Layer 9 of a small transformer language model trained on English Wikipedia (15 layers, counted from 0, width 96).
A neuron's activation on a vector x is SiLU(weights . x + bias), where the dot is the dot product.

Input weights of the MLP neurons that the questions are about. A number n stands for (n - 128) times 0.0061.
n2 (bias -0.055): 180, 118, 111, 97, 208, 105, 155, 163, 113, 127, 118, 73, 90, 174, 169, 113, 94, 60, 122, 32, 196, 133, 175, 96, 94, 138, 130, 68, 121, 157, 88, 68, 121, 182, 82, 78, 111, 146, 89, 109, 27, 127, 190, 157, 177, 46, 183, 52, 184, 78, 101, 146, 156, 108, 160, 128, 96, 170, 105, 195, 124, 128, 179, 136, 132, 136, 179, 158, 97, 124, 94, 91, 46, 61, 205, 151, 102, 151, 135, 161, 93, 141, 90, 85, 87, 181, 104, 100, 152, 125, 162, 107, 171, 151, 108, 139
n5 (bias -0.163): 128, 175, 83, 136, 131, 157, 29, 115, 127, 176, 94, 59, 100, 130, 154, 121, 136, 124, 175, 165, 149, 165, 115, 94, 136, 65, 64, 208, 100, 120, 147, 71, 143, 117, 165, 120, 90, 61, 133, 106, 51, 210, 136, 189, 148, 143, 116, 57, 112, 141, 110, 160, 174, 90, 188, 175, 78, 123, 194, 151, 202, 205, 127, 121, 101, 178, 161, 117, 120, 97, 127, 53, 7, 178, 92, 70, 179, 121, 127, 133, 162, 124, 74, 88, 121, 155, 119, 118, 114, 60, 109, 54, 134, 155, 94, 159
n165 (bias -0.223): 162, 130, 131, 81, 100, 131, 89, 110, 116, 66, 85, 116, 162, 139, 85, 156, 117, 93, 56, 181, 146, 130, 187, 79, 189, 53, 84, 157, 135, 107, 157, 106, 186, 127, 108, 179, 193, 145, 60, 59, 168, 84, 144, 77, 143, 83, 217, 102, 87, 74, 233, 78, 181, 117, 157, 159, 203, 101, 151, 111, 60, 132, 149, 100, 170, 127, 147, 81, 144, 178, 154, 75, 167, 130, 186, 212, 90, 98, 87, 171, 116, 109, 83, 109, 114, 135, 163, 135, 117, 159, 130, 116, 111, 100, 165, 149
n207 (bias -0.196): 116, 93, 120, 122, 121, 121, 98, 99, 128, 100, 133, 132, 93, 185, 138, 66, 160, 115, 112, 80, 149, 149, 115, 8, 142, 147, 160, 154, 112, 119, 220, 129, 115, 131, 72, 122, 83, 81, 119, 84, 109, 159, 115, 62, 192, 161, 103, 100, 113, 132, 163, 144, 156, 126, 149, 126, 145, 168, 90, 66, 141, 196, 118, 133, 124, 202, 110, 147, 98, 167, 158, 55, 21, 93, 108, 158, 142, 127, 165, 149, 110, 109, 82, 108, 118, 98, 129, 128, 105, 170, 76, 127, 55, 56, 96, 139
n214 (bias -0.129): 108, 177, 122, 154, 64, 87, 88, 111, 114, 169, 132, 141, 62, 130, 101, 122, 146, 141, 161, 108, 147, 148, 160, 168, 145, 112, 65, 176, 140, 145, 161, 93, 103, 131, 63, 156, 127, 123, 150, 88, 133, 83, 71, 115, 182, 208, 183, 83, 165, 142, 122, 117, 166, 194, 148, 184, 127, 89, 104, 118, 124, 84, 160, 118, 174, 118, 193, 98, 191, 120, 140, 106, 153, 156, 154, 160, 154, 121, 156, 40, 84, 121, 76, 166, 134, 156, 161, 130, 102, 191, 96, 110, 143, 137, 158, 155
n224 (bias -0.014): 57, 163, 80, 51, 140, 131, 83, 115, 123, 97, 202, 127, 117, 40, 105, 101, 120, 153, 148, 88, 102, 130, 170, 132, 119, 66, 123, 112, 64, 80, 101, 61, 162, 112, 122, 176, 137, 100, 136, 56, 116, 141, 80, 149, 149, 118, 133, 138, 86, 176, 72, 145, 138, 141, 80, 152, 247, 117, 126, 88, 167, 185, 129, 109, 106, 207, 119, 134, 53, 21, 33, 146, 200, 137, 155, 42, 152, 98, 134, 95, 128, 132, 101, 186, 107, 156, 149, 190, 151, 149, 149, 163, 109, 179, 97, 127
n246 (bias -0.120): 161, 110, 117, 172, 75, 108, 145, 78, 87, 94, 183, 189, 112, 149, 37, 153, 107, 42, 119, 62, 126, 56, 200, 90, 149, 81, 105, 143, 97, 158, 143, 101, 121, 117, 118, 161, 175, 115, 144, 46, 139, 131, 149, 181, 118, 104, 61, 144, 141, 72, 76, 56, 199, 128, 184, 127, 192, 166, 130, 129, 224, 99, 69, 149, 97, 154, 141, 163, 87, 99, 97, 137, 159, 179, 149, 89, 121, 175, 170, 114, 124, 204, 112, 154, 155, 118, 86, 117, 127, 76, 204, 127, 91, 74, 205, 106
n347 (bias -0.081): 41, 210, 159, 115, 125, 103, 164, 100, 82, 98, 148, 142, 123, 111, 104, 122, 154, 86, 96, 142, 79, 131, 200, 98, 50, 141, 116, 150, 166, 122, 129, 154, 135, 153, 103, 108, 193, 91, 153, 111, 164, 55, 100, 96, 157, 145, 101, 63, 119, 91, 179, 127, 225, 106, 79, 104, 114, 78, 120, 196, 133, 129, 198, 160, 148, 163, 127, 121, 134, 114, 133, 202, 94, 163, 167, 170, 174, 129, 56, 133, 141, 114, 79, 61, 234, 128, 135, 139, 134, 152, 86, 103, 145, 175, 141, 105
n356 (bias -0.149): 79, 160, 158, 124, 87, 171, 159, 159, 135, 148, 145, 168, 96, 156, 111, 168, 154, 21, 90, 125, 149, 157, 58, 114, 35, 103, 135, 88, 168, 98, 150, 89, 126, 112, 142, 188, 122, 114, 141, 115, 147, 79, 84, 137, 116, 130, 48, 104, 154, 81, 120, 119, 103, 137, 130, 168, 108, 160, 120, 117, 142, 135, 135, 88, 129, 160, 155, 55, 144, 117, 99, 90, 155, 48, 149, 193, 159, 154, 150, 94, 177, 136, 114, 114, 107, 160, 136, 182, 89, 135, 106, 125, 95, 103, 100, 96

Each question shows a token from some text and the vector x that enters the MLP there. A number n stands for (n - 128) times 0.046.

"h": 121, 117, 113, 128, 164, 116, 137, 119, 109, 128, 122, 122, 152, 110, 179, 170, 157, 139, 154, 136, 156, 146, 133, 110, 184, 131, 110, 185, 118, 106, 151, 127, 133, 156, 85, 85, 156, 157, 114, 118, 145, 118, 105, 52, 115, 152, 131, 127, 141, 167, 111, 129, 123, 122, 117, 129, 89, 137, 138, 115, 168, 146, 82, 152, 133, 99, 104, 156, 118, 102, 125, 144, 166, 113, 121, 140, 113, 130, 170, 136, 93, 170, 131, 185, 120, 126, 96, 149, 118, 115, 97, 142, 129, 150, 147, 118
The most active neuron and its activation: n214, at about 1.1

"ur": 109, 148, 116, 113, 150, 102, 126, 98, 190, 133, 96, 102, 148, 81, 167, 137, 126, 113, 153, 111, 130, 153, 115, 121, 114, 160, 89, 192, 111, 138, 104, 140, 146, 178, 112, 93, 191, 141, 101, 113, 151, 115, 114, 58, 142, 147, 142, 145, 102, 144, 131, 138, 133, 103, 94, 111, 100, 91, 153, 143, 120, 147, 75, 163, 129, 121, 132, 116, 118, 158, 134, 146, 174, 109, 139, 164, 111, 194, 131, 137, 129, 150, 133, 137, 117, 149, 118, 144, 114, 129, 114, 138, 112, 115, 148, 108
The most active neuron and its activation: n347, at about 3.2

" Ch": 118, 122, 142, 107, 124, 123, 118, 137, 116, 101, 161, 121, 148, 123, 176, 159, 132, 147, 179, 118, 148, 170, 102, 130, 138, 107, 113, 191, 107, 79, 158, 144, 124, 126, 116, 84, 150, 125, 89, 151, 149, 124, 122, 64, 118, 134, 160, 113, 159, 125, 108, 99, 129, 121, 117, 102, 84, 136, 131, 149, 150, 112, 134, 119, 113, 107, 89, 165, 98, 118, 106, 138, 154, 145, 115, 125, 118, 160, 153, 141, 135, 150, 152, 183, 111, 124, 92, 147, 83, 124, 139, 97, 113, 110, 148, 115
The neuron with the highest activation: n246

" as": 89, 139, 114, 129, 121, 172, 107, 93, 157, 138, 124, 127, 131, 113, 183, 123, 130, 156, 158, 117, 156, 133, 70, 141, 135, 146, 113, 151, 97, 89, 112, 153, 156, 133, 108, 100, 113, 106, 102, 171, 113, 138, 142, 54, 144, 133, 116, 109, 148, 145, 123, 125, 105, 148, 137, 77, 118, 134, 181, 166, 154, 113, 116, 153, 166, 118, 115, 138, 175, 143, 156, 121, 157, 158, 112, 141, 137, 154, 135, 155, 110, 133, 145, 129, 108, 171, 137, 138, 92, 129, 138, 92, 152, 129, 142, 105
Which two neurons fire most, strongest first? n5, n214

"land": 113, 156, 109, 150, 153, 71, 122, 96, 124, 110, 155, 115, 155, 106, 177, 137, 136, 161, 142, 104, 127, 188, 112, 121, 138, 131, 142, 121, 128, 136, 144, 147, 110, 143, 139, 88, 145, 139, 148, 172, 129, 147, 127, 50, 121, 154, 93, 134, 150, 180, 106, 111, 120, 119, 142, 111, 123, 105, 166, 121, 148, 119, 97, 139, 119, 138, 118, 151, 171, 104, 145, 137, 160, 123, 88, 142, 130, 178, 131, 108, 106, 136, 112, 195, 126, 185, 133, 146, 122, 102, 99, 104, 158, 117, 142, 109
The most active neuron and its activation: n214, at about 1.3

"el": 119, 115, 125, 79, 163, 88, 142, 165, 127, 114, 124, 144, 140, 132, 163, 130, 128, 177, 171, 114, 142, 134, 83, 141, 144, 176, 105, 153, 109, 102, 126, 150, 152, 149, 102, 75, 181, 123, 98, 124, 147, 142, 151, 100, 131, 125, 110, 129, 143, 171, 152, 116, 127, 128, 128, 105, 152, 130, 150, 149, 145, 92, 126, 151, 132, 111, 111, 164, 127, 147, 141, 109, 118, 112, 126, 122, 101, 189, 119, 128, 153, 158, 170, 144, 127, 156, 97, 111, 96, 99, 116, 131, 143, 121, 135, 67
The most active neuron and its activation: n2, at about 0.6

" were": 106, 123, 83, 106, 148, 132, 121, 114, 92, 121, 143, 122, 120, 89, 189, 161, 128, 135, 140, 100, 111, 138, 108, 140, 131, 107, 124, 154, 104, 120, 165, 160, 128, 146, 106, 88, 133, 115, 94, 145, 90, 138, 147, 71, 130, 128, 128, 105, 190, 179, 93, 113, 120, 128, 151, 131, 121, 120, 156, 150, 181, 119, 105, 117, 157, 116, 104, 159, 160, 135, 154, 119, 159, 130, 127, 141, 106, 169, 152, 115, 137, 133, 132, 139, 118, 170, 115, 176, 129, 103, 100, 121, 111, 110, 149, 129
The neuron with the highest activation: n5

"art": 96, 140, 116, 151, 148, 150, 122, 94, 142, 125, 104, 133, 171, 94, 160, 162, 121, 162, 161, 102, 148, 155, 76, 127, 122, 174, 95, 151, 130, 166, 150, 126, 114, 130, 109, 93, 170, 146, 117, 147, 128, 113, 106, 94, 117, 147, 61, 133, 117, 160, 101, 127, 106, 119, 120, 111, 108, 110, 147, 128, 166, 121, 73, 143, 167, 108, 131, 126, 159, 125, 117, 115, 136, 80, 69, 111, 121, 156, 115, 123, 100, 126, 166, 159, 131, 165, 108, 161, 120, 111, 127, 156, 148, 114, 122, 120
The neuron with the highest activation: n356

"iv": 116, 140, 97, 105, 171, 107, 129, 142, 131, 125, 107, 143, 171, 108, 145, 134, 127, 123, 155, 96, 132, 168, 108, 109, 157, 168, 90, 139, 91, 152, 158, 135, 137, 147, 121, 100, 157, 181, 116, 127, 132, 125, 102, 114, 110, 105, 83, 105, 116, 175, 86, 139, 106, 119, 117, 112, 119, 105, 118, 156, 158, 107, 128, 142, 152, 132, 123, 155, 130, 124, 136, 113, 111, 102, 109, 141, 120, 130, 104, 129, 140, 157, 209, 179, 152, 155, 127, 119, 122, 78, 143, 71, 141, 110, 121, 104
The most active neuron and its activation: n2, at about 0.89

"ay": 141, 149, 133, 131, 97, 114, 127, 109, 150, 129, 164, 120, 181, 91, 194, 160, 113, 178, 138, 115, 124, 155, 135, 133, 144, 130, 115, 144, 107, 154, 131, 131, 162, 95, 109, 99, 144, 149, 105, 166, 153, 155, 120, 62, 126, 131, 96, 146, 122, 140, 93, 121, 115, 131, 97, 87, 94, 114, 148, 123, 149, 149, 72, 133, 157, 119, 136, 146, 152, 102, 120, 117, 161, 103, 116, 145, 110, 132, 155, 144, 106, 148, 174, 140, 105, 195, 152, 140, 124, 117, 116, 126, 170, 124, 142, 121
The neuron with the highest activation: n224

" on": 89, 129, 94, 152, 149, 125, 111, 84, 128, 119, 147, 106, 97, 108, 207, 125, 114, 166, 160, 104, 137, 154, 102, 115, 126, 150, 114, 155, 119, 165, 127, 173, 140, 138, 123, 102, 120, 156, 91, 133, 122, 116, 149, 53, 129, 137, 125, 119, 155, 135, 96, 120, 130, 155, 146, 128, 120, 128, 173, 156, 173, 150, 121, 135, 153, 118, 99, 135, 151, 123, 157, 146, 161, 141, 119, 146, 126, 141, 118, 125, 88, 123, 140, 175, 107, 153, 137, 132, 93, 108, 112, 102, 132, 118, 133, 117
The three highest activations, in order: n214, n5, n207

" g": 111, 123, 105, 117, 175, 117, 101, 106, 111, 105, 126, 112, 121, 79, 175, 167, 111, 175, 158, 121, 144, 169, 107, 132, 155, 134, 167, 159, 115, 115, 117, 141, 143, 133, 114, 102, 145, 152, 66, 126, 94, 135, 130, 60, 108, 135, 72, 112, 160, 126, 149, 113, 139, 132, 131, 124, 97, 121, 141, 139, 181, 144, 128, 126, 108, 91, 121, 134, 103, 123, 125, 125, 174, 129, 116, 169, 128, 163, 125, 125, 130, 154, 129, 119, 117, 150, 101, 155, 131, 125, 95, 110, 152, 107, 154, 114
Which two neurons fire most, strongest first? n5, n2

" may": 101, 146, 112, 123, 131, 153, 129, 126, 119, 96, 140, 108, 98, 101, 164, 144, 124, 132, 124, 108, 132, 168, 121, 137, 137, 136, 128, 158, 93, 123, 146, 188, 141, 137, 110, 96, 125, 146, 78, 96, 97, 135, 113, 78, 106, 132, 117, 119, 160, 177, 133, 130, 136, 120, 144, 117, 120, 120, 156, 138, 171, 104, 115, 107, 143, 95, 80, 155, 132, 136, 159, 99, 207, 135, 120, 152, 98, 148, 147, 122, 110, 113, 163, 120, 115, 180, 118, 139, 131, 95, 109, 147, 136, 132, 165, 114
The neuron with the highest activation: n214

"ed": 140, 151, 86, 113, 147, 118, 132, 97, 120, 95, 160, 163, 227, 131, 177, 116, 132, 123, 181, 100, 137, 158, 111, 123, 119, 158, 118, 130, 170, 120, 140, 160, 151, 158, 101, 110, 160, 157, 117, 162, 140, 123, 127, 96, 115, 138, 89, 130, 119, 177, 109, 132, 137, 149, 140, 113, 125, 117, 146, 151, 159, 90, 115, 162, 161, 114, 106, 138, 145, 139, 149, 104, 113, 127, 138, 119, 131, 127, 89, 148, 100, 161, 156, 156, 91, 167, 123, 128, 97, 137, 121, 107, 144, 127, 134, 128
The neuron with the highest activation: n347